Layer 3 of a small transformer language model trained on English Wikipedia (9 layers, counted from 0, width 96).
A neuron's activation on a vector x is GELU(weights . x), where the dot is the dot product.

Input weights of the MLP neurons that the questions are about. A number n stands for (n - 128) times 0.0079.
n36: 85, 202, 51, 64, 193, 153, 105, 138, 120, 74, 138, 71, 134, 99, 117, 177, 124, 185, 139, 160, 126, 95, 95, 146, 107, 120, 76, 146, 144, 100, 145, 176, 135, 126, 119, 165, 138, 127, 80, 128, 115, 160, 110, 44, 57, 157, 120, 135, 126, 207, 140, 116, 175, 114, 146, 128, 124, 75, 110, 161, 174, 107, 113, 132, 110, 114, 112, 166, 177, 122, 121, 144, 207, 156, 142, 130, 88, 112, 119, 126, 109, 144, 198, 99, 72, 86, 121, 121, 90, 137, 128, 152, 134, 44, 135, 170
n43: 116, 154, 76, 47, 161, 107, 144, 110, 88, 109, 149, 163, 111, 161, 127, 157, 145, 138, 72, 169, 185, 149, 92, 180, 129, 91, 130, 97, 142, 198, 128, 132, 169, 140, 79, 104, 119, 151, 103, 86, 153, 126, 132, 131, 158, 132, 122, 117, 125, 142, 72, 96, 45, 167, 138, 184, 156, 112, 158, 167, 102, 124, 69, 140, 156, 145, 78, 125, 147, 93, 101, 176, 134, 156, 152, 94, 107, 97, 81, 189, 78, 130, 130, 212, 137, 89, 147, 150, 69, 154, 107, 126, 98, 154, 57, 103
n98: 120, 248, 121, 136, 126, 133, 126, 121, 135, 97, 112, 121, 131, 114, 127, 164, 176, 164, 176, 201, 106, 128, 172, 129, 107, 135, 109, 159, 151, 53, 202, 116, 138, 154, 137, 133, 163, 176, 78, 147, 144, 134, 98, 127, 156, 139, 155, 110, 124, 95, 120, 137, 140, 144, 163, 146, 58, 57, 80, 66, 207, 138, 130, 147, 76, 106, 147, 102, 51, 91, 101, 132, 179, 116, 177, 99, 98, 121, 117, 142, 60, 117, 194, 137, 122, 86, 120, 101, 154, 146, 174, 100, 194, 123, 145, 141
n121: 156, 193, 120, 58, 133, 136, 139, 127, 161, 136, 55, 79, 163, 113, 117, 154, 143, 137, 148, 181, 136, 108, 87, 79, 113, 104, 155, 126, 167, 121, 162, 166, 126, 127, 162, 157, 168, 101, 115, 120, 140, 102, 109, 150, 166, 97, 147, 231, 108, 119, 106, 60, 137, 145, 189, 114, 101, 31, 106, 85, 160, 121, 177, 190, 99, 80, 142, 98, 121, 115, 126, 146, 150, 107, 129, 124, 82, 129, 139, 169, 134, 120, 190, 116, 118, 121, 181, 93, 85, 171, 182, 107, 178, 100, 164, 94
n124: 108, 91, 140, 187, 159, 153, 130, 121, 125, 125, 113, 138, 147, 106, 97, 190, 129, 107, 141, 103, 117, 102, 110, 95, 149, 116, 125, 123, 134, 141, 122, 99, 216, 119, 141, 128, 83, 87, 127, 146, 101, 144, 157, 109, 132, 108, 145, 161, 131, 146, 146, 99, 119, 105, 154, 131, 186, 137, 114, 141, 122, 160, 137, 134, 168, 138, 90, 99, 139, 132, 229, 133, 118, 143, 132, 104, 92, 126, 77, 101, 106, 98, 82, 89, 141, 191, 96, 125, 115, 127, 134, 105, 120, 157, 115, 150
n127: 105, 120, 92, 152, 175, 77, 139, 132, 117, 157, 133, 201, 133, 133, 172, 98, 113, 159, 128, 130, 194, 151, 107, 77, 151, 208, 133, 138, 120, 153, 157, 132, 130, 136, 144, 158, 91, 149, 128, 132, 139, 135, 198, 128, 166, 122, 118, 54, 126, 103, 129, 146, 106, 159, 172, 123, 142, 81, 143, 128, 131, 121, 151, 87, 92, 173, 152, 125, 117, 167, 137, 163, 132, 179, 158, 108, 119, 120, 151, 120, 81, 136, 84, 116, 146, 146, 66, 75, 102, 157, 109, 175, 126, 86, 103, 95
n138: 121, 157, 137, 154, 96, 125, 100, 72, 83, 177, 87, 143, 157, 148, 158, 129, 111, 219, 125, 174, 67, 190, 61, 122, 77, 124, 111, 115, 169, 126, 159, 139, 129, 85, 154, 167, 107, 151, 130, 95, 142, 184, 49, 135, 154, 128, 156, 113, 144, 153, 83, 133, 131, 168, 210, 121, 77, 140, 156, 135, 124, 140, 86, 178, 121, 101, 116, 103, 131, 64, 135, 113, 126, 94, 133, 103, 102, 130, 167, 142, 107, 51, 132, 128, 115, 190, 124, 125, 168, 129, 165, 106, 147, 185, 88, 171
n159: 88, 166, 66, 52, 152, 163, 84, 60, 157, 116, 145, 84, 159, 164, 144, 109, 108, 101, 203, 186, 136, 136, 173, 155, 130, 132, 197, 95, 148, 88, 135, 180, 148, 164, 138, 122, 75, 198, 151, 146, 129, 113, 169, 149, 143, 176, 107, 142, 71, 164, 146, 151, 178, 189, 110, 114, 149, 66, 199, 128, 172, 163, 213, 119, 123, 95, 62, 102, 73, 150, 144, 134, 126, 151, 175, 127, 49, 141, 59, 98, 49, 118, 80, 146, 71, 143, 142, 115, 137, 179, 203, 168, 142, 155, 191, 211
n181: 107, 107, 125, 139, 97, 97, 117, 162, 117, 160, 121, 110, 127, 150, 75, 156, 111, 106, 136, 138, 124, 108, 83, 144, 166, 197, 118, 153, 116, 145, 114, 122, 174, 105, 123, 137, 90, 101, 151, 127, 133, 129, 132, 136, 109, 134, 140, 153, 136, 148, 111, 112, 101, 82, 131, 96, 128, 124, 155, 113, 197, 196, 71, 117, 141, 139, 126, 129, 131, 121, 113, 129, 151, 107, 144, 148, 127, 100, 109, 119, 132, 129, 106, 143, 173, 181, 122, 143, 104, 148, 125, 144, 118, 111, 119, 103
n213: 123, 128, 69, 145, 140, 133, 121, 121, 167, 105, 153, 137, 119, 141, 150, 175, 156, 125, 183, 99, 208, 99, 134, 133, 161, 113, 115, 159, 123, 147, 62, 170, 154, 123, 147, 136, 140, 135, 107, 170, 176, 123, 147, 166, 110, 126, 143, 145, 104, 177, 120, 155, 150, 94, 115, 114, 118, 163, 101, 90, 132, 129, 102, 84, 74, 119, 58, 134, 133, 107, 161, 90, 178, 114, 117, 150, 111, 186, 99, 106, 117, 124, 97, 116, 146, 153, 135, 184, 149, 179, 119, 166, 131, 177, 182, 107
n214: 154, 133, 136, 147, 113, 116, 91, 166, 135, 120, 145, 162, 175, 127, 124, 130, 129, 138, 163, 94, 69, 197, 168, 92, 108, 177, 105, 132, 120, 138, 156, 125, 196, 94, 141, 189, 125, 160, 165, 81, 134, 112, 78, 78, 120, 91, 148, 150, 104, 152, 150, 123, 76, 145, 142, 176, 106, 143, 123, 65, 146, 118, 115, 162, 138, 132, 97, 153, 102, 152, 105, 106, 130, 124, 155, 159, 108, 144, 106, 100, 100, 107, 125, 162, 132, 71, 112, 99, 187, 153, 139, 152, 117, 157, 128, 147
n277: 180, 118, 103, 142, 119, 66, 164, 134, 132, 178, 130, 70, 182, 153, 94, 136, 144, 111, 198, 158, 135, 151, 154, 153, 173, 164, 98, 170, 131, 135, 100, 119, 129, 61, 193, 108, 62, 162, 195, 91, 153, 150, 190, 137, 192, 163, 108, 83, 113, 152, 106, 115, 138, 153, 150, 54, 104, 138, 51, 70, 177, 160, 107, 140, 75, 135, 161, 74, 184, 115, 146, 119, 159, 129, 131, 75, 121, 120, 130, 133, 160, 134, 171, 142, 117, 125, 180, 104, 130, 155, 180, 139, 142, 128, 132, 165
n297: 152, 203, 112, 110, 122, 222, 121, 104, 66, 149, 86, 111, 181, 132, 169, 140, 96, 155, 168, 160, 100, 128, 131, 96, 112, 152, 105, 119, 139, 59, 140, 170, 106, 71, 126, 75, 179, 113, 103, 137, 171, 222, 97, 134, 109, 107, 108, 92, 108, 204, 135, 110, 157, 122, 144, 139, 34, 78, 144, 100, 189, 89, 120, 167, 88, 98, 53, 120, 94, 51, 108, 129, 163, 96, 136, 106, 105, 164, 179, 120, 125, 79, 160, 147, 105, 150, 132, 112, 165, 162, 174, 154, 149, 169, 130, 128
n308: 153, 130, 120, 143, 123, 83, 164, 172, 93, 73, 163, 132, 161, 165, 138, 129, 160, 105, 204, 191, 61, 136, 185, 104, 123, 91, 78, 96, 169, 88, 141, 178, 126, 162, 153, 99, 62, 170, 172, 160, 121, 100, 68, 108, 126, 161, 187, 156, 118, 129, 127, 167, 142, 114, 122, 121, 118, 105, 110, 84, 136, 189, 85, 105, 156, 134, 146, 140, 201, 101, 116, 138, 182, 161, 115, 162, 112, 131, 91, 184, 50, 164, 69, 130, 149, 143, 108, 101, 86, 145, 124, 114, 173, 145, 147, 170
n342: 124, 136, 120, 71, 110, 156, 148, 144, 79, 159, 98, 74, 102, 114, 112, 88, 112, 146, 143, 123, 169, 153, 85, 119, 153, 106, 108, 143, 155, 128, 97, 97, 138, 187, 169, 72, 132, 123, 135, 128, 126, 61, 60, 121, 135, 137, 142, 139, 143, 125, 149, 65, 119, 123, 133, 179, 110, 175, 84, 149, 172, 76, 113, 142, 172, 115, 83, 121, 161, 91, 128, 130, 151, 124, 90, 124, 124, 164, 110, 127, 132, 91, 117, 115, 76, 129, 134, 126, 147, 139, 175, 108, 118, 109, 140, 152
n368: 117, 122, 113, 125, 45, 142, 174, 155, 176, 179, 123, 165, 147, 125, 146, 83, 135, 96, 115, 122, 153, 150, 119, 122, 86, 136, 118, 105, 136, 143, 150, 129, 101, 164, 100, 86, 175, 167, 136, 125, 176, 149, 97, 173, 132, 115, 92, 102, 85, 107, 101, 191, 186, 163, 85, 102, 109, 116, 98, 79, 149, 148, 89, 110, 101, 118, 131, 159, 138, 135, 157, 128, 162, 166, 168, 92, 106, 94, 117, 121, 86, 165, 133, 152, 97, 137, 132, 116, 138, 149, 207, 115, 138, 205, 129, 96
n375: 112, 128, 116, 171, 135, 145, 127, 132, 41, 184, 155, 129, 132, 135, 125, 150, 125, 98, 111, 130, 73, 87, 111, 176, 161, 163, 106, 126, 150, 131, 213, 144, 98, 114, 157, 95, 186, 106, 98, 110, 157, 117, 63, 64, 197, 145, 159, 132, 116, 183, 58, 221, 97, 101, 110, 125, 131, 151, 114, 121, 181, 150, 121, 124, 184, 103, 87, 121, 137, 146, 132, 113, 120, 180, 107, 188, 74, 123, 92, 117, 142, 108, 108, 105, 130, 137, 155, 147, 56, 178, 123, 158, 133, 84, 96, 108

Each question shows a token from some text and the vector x that enters the MLP there. A number n stands for (n - 128) times 0.038.

" within": 130, 135, 146, 140, 100, 118, 110, 99, 103, 82, 124, 164, 111, 96, 110, 133, 99, 142, 103, 157, 141, 137, 151, 147, 151, 134, 103, 163, 75, 126, 116, 117, 104, 132, 150, 93, 150, 138, 158, 129, 83, 131, 91, 128, 151, 145, 113, 129, 147, 141, 98, 108, 100, 96, 102, 102, 175, 111, 112, 148, 153, 123, 144, 151, 129, 178, 124, 189, 148, 133, 120, 115, 95, 146, 101, 120, 157, 98, 167, 124, 163, 146, 128, 122, 93, 120, 103, 143, 131, 133, 120, 124, 110, 153, 108, 121
Which neuron lights up most? n375

" communities": 135, 135, 99, 156, 112, 109, 102, 61, 118, 70, 137, 130, 136, 65, 120, 163, 110, 112, 114, 136, 132, 117, 145, 109, 138, 109, 137, 165, 68, 154, 98, 125, 99, 128, 153, 95, 150, 172, 104, 146, 116, 124, 131, 130, 142, 121, 148, 121, 116, 112, 125, 97, 109, 102, 109, 120, 153, 83, 121, 128, 133, 139, 135, 162, 76, 161, 128, 182, 153, 105, 105, 122, 148, 147, 94, 134, 175, 97, 178, 129, 131, 123, 110, 139, 115, 100, 85, 127, 144, 124, 145, 125, 122, 141, 110, 117
Which neuron fires most, and how strongly? n98, at about 1.2

" more": 126, 137, 130, 152, 101, 133, 113, 67, 149, 96, 147, 134, 130, 100, 110, 123, 67, 136, 95, 153, 121, 152, 136, 122, 133, 145, 153, 144, 111, 122, 99, 120, 121, 119, 133, 69, 126, 133, 155, 156, 115, 130, 77, 120, 175, 155, 90, 112, 122, 128, 101, 128, 127, 79, 138, 125, 157, 118, 133, 118, 118, 124, 138, 144, 122, 129, 120, 182, 141, 138, 118, 124, 135, 116, 86, 121, 153, 97, 102, 110, 142, 155, 128, 133, 124, 116, 81, 118, 142, 111, 136, 123, 87, 172, 89, 124
Which two neurons fire most, strongest first? n368, n138

" States": 127, 130, 109, 134, 110, 110, 114, 83, 132, 79, 118, 144, 138, 54, 120, 130, 111, 133, 135, 132, 119, 113, 131, 128, 166, 118, 187, 169, 92, 143, 106, 125, 122, 102, 161, 93, 149, 112, 119, 130, 154, 132, 112, 146, 157, 143, 116, 104, 131, 149, 139, 115, 115, 100, 129, 111, 154, 86, 104, 119, 134, 116, 177, 133, 136, 164, 114, 201, 136, 134, 108, 117, 149, 142, 92, 124, 140, 129, 191, 116, 137, 115, 124, 110, 115, 111, 152, 163, 132, 142, 110, 108, 135, 156, 134, 116
Which three neurons fire most, strongest first? n213, n297, n121

";": 137, 126, 131, 147, 87, 97, 115, 100, 134, 99, 131, 156, 109, 87, 115, 150, 64, 118, 91, 143, 126, 128, 136, 132, 170, 139, 161, 151, 98, 135, 112, 148, 143, 113, 145, 95, 152, 111, 141, 134, 137, 120, 100, 132, 167, 155, 120, 134, 142, 144, 128, 101, 125, 61, 115, 104, 150, 102, 97, 115, 133, 141, 188, 165, 108, 174, 133, 196, 131, 125, 105, 132, 134, 124, 126, 122, 142, 123, 167, 116, 153, 112, 124, 125, 118, 120, 106, 131, 127, 131, 124, 125, 125, 136, 111, 117
Which neuron lights up most? n181

" here": 105, 152, 154, 163, 120, 119, 102, 92, 101, 80, 127, 146, 117, 78, 120, 151, 71, 129, 92, 149, 132, 109, 131, 143, 138, 117, 132, 173, 98, 130, 111, 130, 111, 137, 135, 88, 162, 157, 118, 162, 115, 105, 125, 131, 142, 139, 126, 112, 126, 146, 124, 110, 99, 94, 105, 116, 142, 117, 119, 110, 144, 118, 107, 151, 109, 142, 110, 196, 158, 128, 110, 115, 119, 121, 73, 127, 154, 79, 166, 112, 134, 128, 111, 133, 120, 107, 93, 181, 116, 122, 97, 110, 124, 138, 113, 105
Which neuron fires most, and how strongly? n375, at about 1.6

" railway": 135, 150, 148, 155, 135, 95, 66, 100, 135, 74, 109, 133, 143, 64, 124, 122, 90, 132, 113, 148, 137, 106, 139, 127, 149, 113, 131, 151, 76, 129, 123, 112, 95, 108, 131, 120, 156, 155, 56, 156, 98, 101, 128, 141, 137, 133, 127, 132, 113, 135, 142, 114, 124, 103, 126, 126, 141, 99, 119, 120, 121, 149, 164, 133, 107, 172, 143, 174, 125, 115, 106, 104, 124, 147, 98, 116, 196, 89, 150, 110, 157, 153, 123, 118, 101, 101, 116, 151, 158, 112, 119, 121, 123, 159, 96, 126
Which two neurons fire most, strongest first? n98, n36

" Bradley": 127, 133, 152, 167, 128, 90, 101, 123, 138, 102, 139, 160, 103, 74, 108, 116, 112, 157, 77, 134, 135, 147, 123, 154, 127, 121, 176, 151, 84, 152, 116, 138, 124, 121, 136, 116, 125, 132, 117, 134, 90, 131, 115, 140, 130, 159, 136, 134, 111, 122, 111, 101, 109, 88, 155, 136, 169, 109, 103, 142, 136, 115, 180, 159, 88, 162, 134, 191, 114, 138, 97, 127, 124, 113, 121, 113, 181, 72, 128, 115, 122, 129, 120, 135, 114, 107, 102, 150, 149, 140, 120, 108, 105, 146, 80, 119
Which neuron fires most, and how strongly? n43, at about 1.9

"There": 96, 135, 117, 158, 80, 118, 127, 96, 107, 144, 137, 152, 105, 72, 100, 75, 47, 131, 133, 151, 102, 132, 122, 120, 151, 126, 110, 148, 82, 98, 129, 112, 149, 137, 151, 143, 144, 141, 118, 114, 95, 98, 121, 136, 153, 150, 122, 137, 120, 100, 125, 110, 112, 117, 128, 111, 181, 122, 99, 112, 120, 147, 131, 165, 121, 133, 132, 146, 183, 127, 100, 128, 83, 153, 90, 118, 165, 94, 139, 110, 127, 133, 123, 149, 107, 135, 119, 107, 132, 140, 125, 85, 158, 164, 106, 124
Which three neurons fire most, strongest first? n342, n138, n368

" broadcaster": 146, 120, 154, 141, 113, 114, 111, 78, 113, 78, 153, 123, 129, 71, 151, 168, 106, 121, 122, 154, 128, 116, 143, 115, 137, 131, 161, 141, 87, 131, 119, 103, 87, 102, 157, 99, 144, 181, 85, 179, 133, 135, 111, 172, 138, 141, 114, 146, 106, 98, 127, 118, 103, 113, 119, 125, 157, 102, 111, 115, 142, 144, 104, 132, 81, 181, 132, 181, 151, 136, 116, 113, 126, 143, 129, 129, 178, 98, 200, 137, 151, 141, 123, 116, 121, 106, 119, 134, 149, 106, 137, 130, 120, 126, 111, 135
Which neuron lights up most? n98

" living": 169, 131, 139, 136, 94, 119, 106, 75, 127, 69, 130, 139, 124, 84, 107, 116, 79, 137, 125, 153, 99, 140, 111, 108, 157, 133, 124, 129, 84, 93, 90, 108, 110, 163, 142, 67, 149, 128, 152, 117, 108, 127, 125, 143, 129, 121, 135, 130, 116, 106, 122, 134, 112, 80, 159, 124, 158, 130, 119, 106, 101, 170, 143, 143, 95, 139, 121, 151, 152, 123, 120, 115, 157, 128, 112, 146, 225, 122, 154, 114, 134, 154, 117, 126, 102, 104, 86, 175, 143, 121, 122, 142, 139, 159, 127, 132
Which neuron lights up most? n308

" carried": 145, 156, 128, 155, 109, 104, 134, 96, 105, 76, 139, 144, 108, 98, 124, 124, 80, 111, 132, 163, 100, 135, 124, 143, 141, 100, 152, 132, 86, 115, 110, 128, 97, 115, 134, 103, 132, 141, 141, 140, 99, 78, 80, 142, 121, 159, 144, 130, 126, 129, 122, 129, 124, 58, 129, 124, 178, 94, 107, 143, 131, 150, 149, 138, 79, 145, 133, 181, 119, 122, 66, 145, 125, 146, 103, 120, 171, 107, 125, 119, 117, 169, 113, 139, 124, 128, 110, 127, 149, 130, 124, 128, 120, 161, 127, 121
Which neuron fires most, and how strongly? n308, at about 4.5

"\n": 144, 109, 96, 162, 80, 113, 129, 79, 124, 109, 134, 147, 131, 51, 120, 149, 74, 117, 113, 149, 112, 118, 142, 148, 160, 140, 184, 144, 99, 137, 97, 143, 123, 131, 144, 125, 164, 121, 131, 141, 122, 138, 99, 123, 161, 150, 119, 135, 136, 136, 131, 113, 115, 76, 125, 105, 159, 102, 115, 130, 130, 142, 195, 162, 120, 183, 128, 187, 131, 129, 113, 131, 134, 134, 118, 132, 157, 118, 175, 130, 136, 137, 124, 130, 95, 110, 132, 148, 155, 135, 132, 111, 134, 144, 124, 114
Which neuron lights up most? n375

" ID": 134, 124, 125, 155, 86, 103, 105, 99, 125, 93, 148, 156, 144, 79, 102, 147, 97, 112, 107, 132, 116, 125, 145, 143, 152, 149, 184, 153, 72, 152, 113, 147, 134, 103, 158, 104, 140, 142, 107, 136, 118, 138, 107, 132, 144, 157, 107, 131, 136, 119, 135, 107, 129, 109, 155, 101, 155, 103, 117, 107, 130, 135, 162, 166, 108, 143, 121, 210, 135, 143, 111, 112, 152, 132, 124, 125, 171, 113, 168, 133, 141, 142, 128, 118, 96, 133, 112, 153, 156, 138, 128, 113, 135, 155, 127, 127
Which neuron lights up most? n277

"estan": 142, 159, 138, 150, 138, 123, 93, 81, 124, 108, 115, 146, 87, 83, 113, 111, 118, 152, 84, 113, 126, 139, 140, 137, 127, 110, 154, 159, 102, 144, 121, 120, 72, 114, 120, 106, 148, 146, 105, 135, 152, 96, 119, 150, 106, 115, 104, 133, 123, 137, 127, 97, 109, 96, 163, 119, 123, 119, 121, 194, 107, 117, 197, 150, 78, 187, 146, 169, 108, 132, 113, 122, 119, 100, 88, 121, 162, 70, 210, 143, 150, 122, 131, 131, 142, 154, 133, 138, 113, 128, 117, 135, 113, 126, 138, 136
Which neuron lights up most? n127

" built": 130, 113, 149, 148, 120, 101, 113, 82, 98, 84, 119, 127, 103, 85, 116, 138, 86, 129, 136, 174, 102, 138, 148, 120, 155, 108, 158, 141, 86, 113, 130, 138, 125, 123, 144, 104, 145, 125, 137, 134, 102, 117, 97, 154, 126, 147, 121, 141, 127, 124, 106, 137, 121, 75, 122, 112, 182, 101, 110, 135, 122, 142, 155, 125, 77, 155, 144, 193, 125, 129, 113, 137, 126, 127, 107, 103, 164, 73, 164, 102, 134, 151, 136, 118, 116, 122, 108, 146, 137, 129, 110, 141, 136, 169, 116, 96
Which neuron lights up most? n308

"9": 148, 117, 118, 116, 137, 147, 60, 47, 126, 95, 134, 148, 111, 49, 126, 135, 120, 109, 111, 130, 115, 134, 160, 142, 142, 92, 171, 163, 88, 138, 117, 145, 107, 153, 152, 56, 153, 168, 137, 174, 126, 132, 119, 165, 147, 135, 123, 103, 125, 141, 130, 121, 132, 107, 134, 101, 149, 104, 122, 139, 127, 142, 150, 167, 120, 146, 128, 168, 166, 145, 123, 118, 106, 133, 96, 136, 113, 137, 165, 130, 137, 123, 122, 119, 112, 108, 122, 115, 166, 157, 134, 140, 115, 126, 119, 149
Which three neurons fire most, strongest first? n159, n297, n213

" will": 109, 116, 151, 130, 107, 110, 102, 83, 110, 93, 154, 142, 102, 95, 122, 87, 86, 122, 115, 166, 107, 137, 107, 130, 150, 135, 132, 146, 134, 158, 88, 147, 115, 115, 150, 106, 160, 158, 107, 157, 121, 103, 114, 142, 171, 160, 131, 121, 142, 107, 123, 118, 98, 99, 163, 127, 150, 117, 122, 137, 117, 128, 145, 180, 132, 174, 100, 175, 113, 122, 111, 135, 145, 136, 134, 120, 155, 86, 118, 110, 164, 171, 120, 148, 116, 124, 124, 135, 134, 122, 121, 132, 79, 172, 104, 117
Which neuron fires most, and how strongly? n43, at about 3.8

" (": 135, 116, 125, 193, 120, 105, 106, 107, 119, 82, 128, 152, 154, 105, 132, 127, 77, 98, 99, 138, 100, 110, 161, 115, 127, 115, 164, 162, 96, 139, 113, 128, 111, 150, 148, 91, 145, 149, 147, 156, 133, 132, 113, 152, 161, 137, 113, 112, 134, 155, 120, 94, 121, 95, 126, 114, 176, 107, 100, 143, 132, 138, 162, 165, 109, 145, 156, 169, 146, 111, 108, 136, 119, 126, 106, 133, 207, 127, 149, 124, 156, 131, 139, 133, 98, 104, 129, 140, 156, 130, 141, 155, 76, 145, 108, 128
Which neuron lights up most? n277

" and": 120, 121, 129, 144, 122, 98, 113, 83, 117, 134, 94, 152, 125, 71, 130, 106, 84, 123, 95, 147, 105, 120, 117, 123, 146, 113, 145, 149, 104, 156, 129, 134, 118, 116, 139, 81, 143, 136, 157, 156, 108, 120, 109, 149, 152, 168, 141, 154, 133, 164, 112, 108, 137, 54, 153, 121, 160, 147, 98, 146, 122, 126, 156, 169, 118, 137, 100, 182, 99, 127, 103, 94, 95, 141, 124, 124, 147, 128, 130, 107, 159, 121, 129, 123, 109, 117, 125, 142, 122, 119, 104, 116, 101, 152, 115, 111
Which three neurons fire most, strongest first? n375, n342, n124

" |\n": 174, 118, 144, 166, 97, 103, 124, 92, 143, 93, 145, 151, 108, 110, 144, 135, 77, 107, 90, 167, 114, 125, 135, 147, 118, 123, 181, 133, 84, 137, 102, 122, 84, 123, 151, 124, 169, 154, 118, 147, 122, 161, 97, 125, 184, 136, 101, 148, 129, 92, 164, 131, 114, 94, 124, 129, 124, 147, 118, 142, 136, 135, 150, 140, 78, 172, 120, 149, 141, 138, 89, 139, 124, 116, 130, 147, 166, 85, 145, 125, 155, 166, 126, 135, 107, 127, 142, 165, 121, 136, 97, 113, 115, 152, 112, 97
Which neuron lights up most? n368

" Michigan": 151, 157, 135, 143, 138, 119, 112, 101, 131, 87, 123, 154, 135, 46, 113, 99, 113, 140, 134, 141, 126, 116, 101, 135, 141, 147, 164, 155, 95, 127, 122, 123, 83, 128, 158, 132, 139, 143, 86, 179, 89, 113, 108, 154, 143, 127, 117, 109, 121, 146, 117, 99, 115, 102, 153, 134, 137, 84, 101, 109, 141, 130, 185, 167, 91, 167, 109, 187, 123, 117, 120, 117, 148, 121, 124, 125, 190, 97, 165, 114, 148, 119, 133, 99, 100, 109, 136, 149, 145, 128, 112, 95, 122, 142, 120, 128
Which neuron lights up most? n98

"==\n": 152, 102, 90, 171, 88, 125, 104, 87, 117, 115, 136, 148, 123, 64, 113, 142, 64, 129, 117, 157, 103, 111, 150, 139, 153, 141, 174, 149, 93, 127, 107, 123, 136, 119, 136, 119, 150, 130, 112, 146, 110, 126, 108, 134, 169, 152, 118, 124, 134, 140, 115, 115, 101, 78, 106, 82, 170, 130, 123, 138, 145, 147, 167, 161, 111, 179, 132, 163, 153, 135, 110, 116, 124, 132, 128, 124, 155, 95, 171, 129, 129, 146, 135, 122, 87, 110, 128, 161, 156, 140, 119, 108, 123, 139, 104, 122
Which three neurons fire most, strongest first? n375, n181, n277

"man": 128, 137, 140, 133, 113, 110, 98, 102, 105, 106, 150, 132, 101, 98, 136, 123, 132, 134, 93, 147, 115, 157, 114, 134, 147, 81, 188, 159, 103, 140, 121, 113, 95, 126, 124, 122, 124, 137, 100, 172, 124, 96, 139, 140, 124, 132, 105, 134, 125, 149, 150, 126, 97, 110, 135, 119, 137, 98, 125, 183, 138, 136, 197, 141, 79, 142, 112, 189, 109, 148, 64, 115, 94, 96, 142, 125, 180, 57, 144, 137, 141, 128, 118, 130, 170, 117, 123, 159, 106, 111, 137, 117, 105, 120, 100, 113
Which neuron fires most, and how strongly? n43, at about 1.9

"ips": 126, 141, 142, 127, 133, 120, 107, 102, 119, 124, 136, 134, 99, 106, 129, 135, 115, 132, 96, 144, 112, 129, 122, 147, 149, 86, 190, 149, 125, 136, 105, 117, 107, 146, 131, 107, 127, 148, 107, 207, 122, 112, 147, 137, 106, 134, 128, 117, 119, 137, 163, 111, 91, 115, 128, 142, 159, 92, 134, 157, 165, 138, 183, 146, 88, 135, 129, 204, 150, 150, 88, 132, 117, 139, 118, 131, 183, 76, 188, 142, 148, 137, 140, 150, 150, 98, 123, 139, 112, 138, 93, 124, 102, 126, 114, 103
Which neuron fires most, and how strongly? n43, at about 2.2

" four": 134, 135, 106, 153, 92, 111, 97, 78, 150, 70, 150, 150, 122, 92, 128, 118, 112, 131, 123, 171, 102, 164, 143, 128, 150, 136, 108, 144, 90, 118, 125, 120, 120, 152, 153, 108, 145, 132, 133, 121, 97, 128, 91, 147, 148, 164, 97, 107, 125, 137, 133, 110, 106, 85, 136, 105, 150, 88, 116, 127, 126, 136, 172, 158, 97, 163, 124, 168, 131, 137, 83, 123, 96, 127, 125, 121, 182, 42, 132, 120, 119, 168, 148, 125, 108, 131, 116, 104, 137, 128, 134, 113, 113, 171, 109, 139
Which neuron fires most, and how strongly? n98, at about 2.8

" United": 133, 161, 152, 158, 104, 120, 133, 98, 138, 109, 111, 136, 134, 58, 134, 101, 114, 137, 123, 165, 109, 124, 102, 133, 163, 125, 154, 163, 101, 125, 118, 124, 96, 105, 140, 110, 148, 124, 101, 149, 110, 103, 105, 136, 140, 143, 119, 118, 106, 126, 133, 98, 112, 115, 153, 96, 137, 78, 100, 149, 144, 132, 169, 125, 96, 159, 133, 189, 142, 135, 120, 109, 134, 131, 107, 148, 195, 98, 163, 115, 146, 115, 95, 117, 96, 107, 140, 131, 141, 125, 159, 78, 127, 171, 130, 132
Which three neurons fire most, strongest first? n121, n98, n297

" new": 132, 153, 159, 144, 95, 116, 113, 77, 123, 88, 136, 134, 118, 77, 135, 135, 98, 136, 137, 132, 106, 106, 149, 122, 140, 115, 156, 151, 71, 112, 106, 132, 111, 126, 154, 126, 145, 137, 100, 152, 93, 137, 67, 142, 143, 139, 107, 134, 116, 152, 140, 113, 121, 94, 132, 119, 144, 104, 114, 99, 115, 146, 140, 146, 106, 130, 122, 202, 131, 114, 85, 115, 106, 113, 108, 120, 162, 76, 165, 122, 144, 147, 140, 122, 106, 110, 127, 142, 152, 113, 139, 111, 121, 157, 101, 122
Which neuron fires most, and how strongly? n297, at about 2.7

" post": 138, 136, 136, 138, 91, 107, 103, 94, 98, 89, 138, 128, 128, 69, 122, 130, 103, 115, 78, 150, 147, 132, 120, 110, 137, 102, 122, 148, 108, 134, 115, 117, 84, 106, 134, 87, 162, 126, 112, 146, 117, 124, 91, 112, 129, 151, 100, 151, 111, 129, 132, 131, 109, 88, 108, 120, 137, 117, 109, 95, 145, 139, 138, 148, 93, 138, 126, 172, 128, 124, 109, 119, 142, 134, 79, 130, 189, 72, 184, 111, 136, 152, 109, 103, 119, 105, 141, 156, 184, 103, 151, 114, 118, 165, 117, 125
Which three neurons fire most, strongest first? n368, n297, n342

"ame": 135, 147, 145, 139, 108, 146, 113, 90, 114, 86, 178, 134, 116, 157, 139, 150, 95, 86, 122, 150, 102, 156, 139, 145, 138, 99, 163, 134, 138, 132, 105, 107, 107, 112, 136, 62, 151, 174, 124, 186, 126, 109, 105, 151, 125, 131, 107, 130, 117, 118, 129, 135, 96, 105, 145, 144, 120, 147, 128, 82, 139, 151, 131, 132, 119, 155, 130, 189, 142, 127, 132, 130, 137, 146, 103, 150, 193, 103, 202, 141, 149, 127, 139, 133, 104, 105, 127, 155, 176, 120, 138, 127, 112, 137, 131, 126
Which neuron lights up most? n297

" only": 115, 144, 131, 139, 67, 134, 121, 92, 115, 63, 146, 140, 125, 72, 142, 104, 83, 139, 108, 156, 115, 128, 145, 127, 138, 137, 123, 146, 94, 101, 104, 122, 134, 132, 153, 114, 141, 161, 143, 153, 87, 126, 88, 141, 162, 151, 111, 118, 118, 152, 149, 105, 110, 95, 150, 150, 134, 99, 111, 100, 125, 117, 145, 156, 105, 161, 100, 189, 125, 125, 89, 121, 115, 142, 97, 110, 146, 86, 120, 122, 127, 157, 151, 132, 110, 134, 126, 113, 136, 97, 116, 103, 113, 130, 112, 122
Which neuron fires most, and how strongly? n98, at about 2.8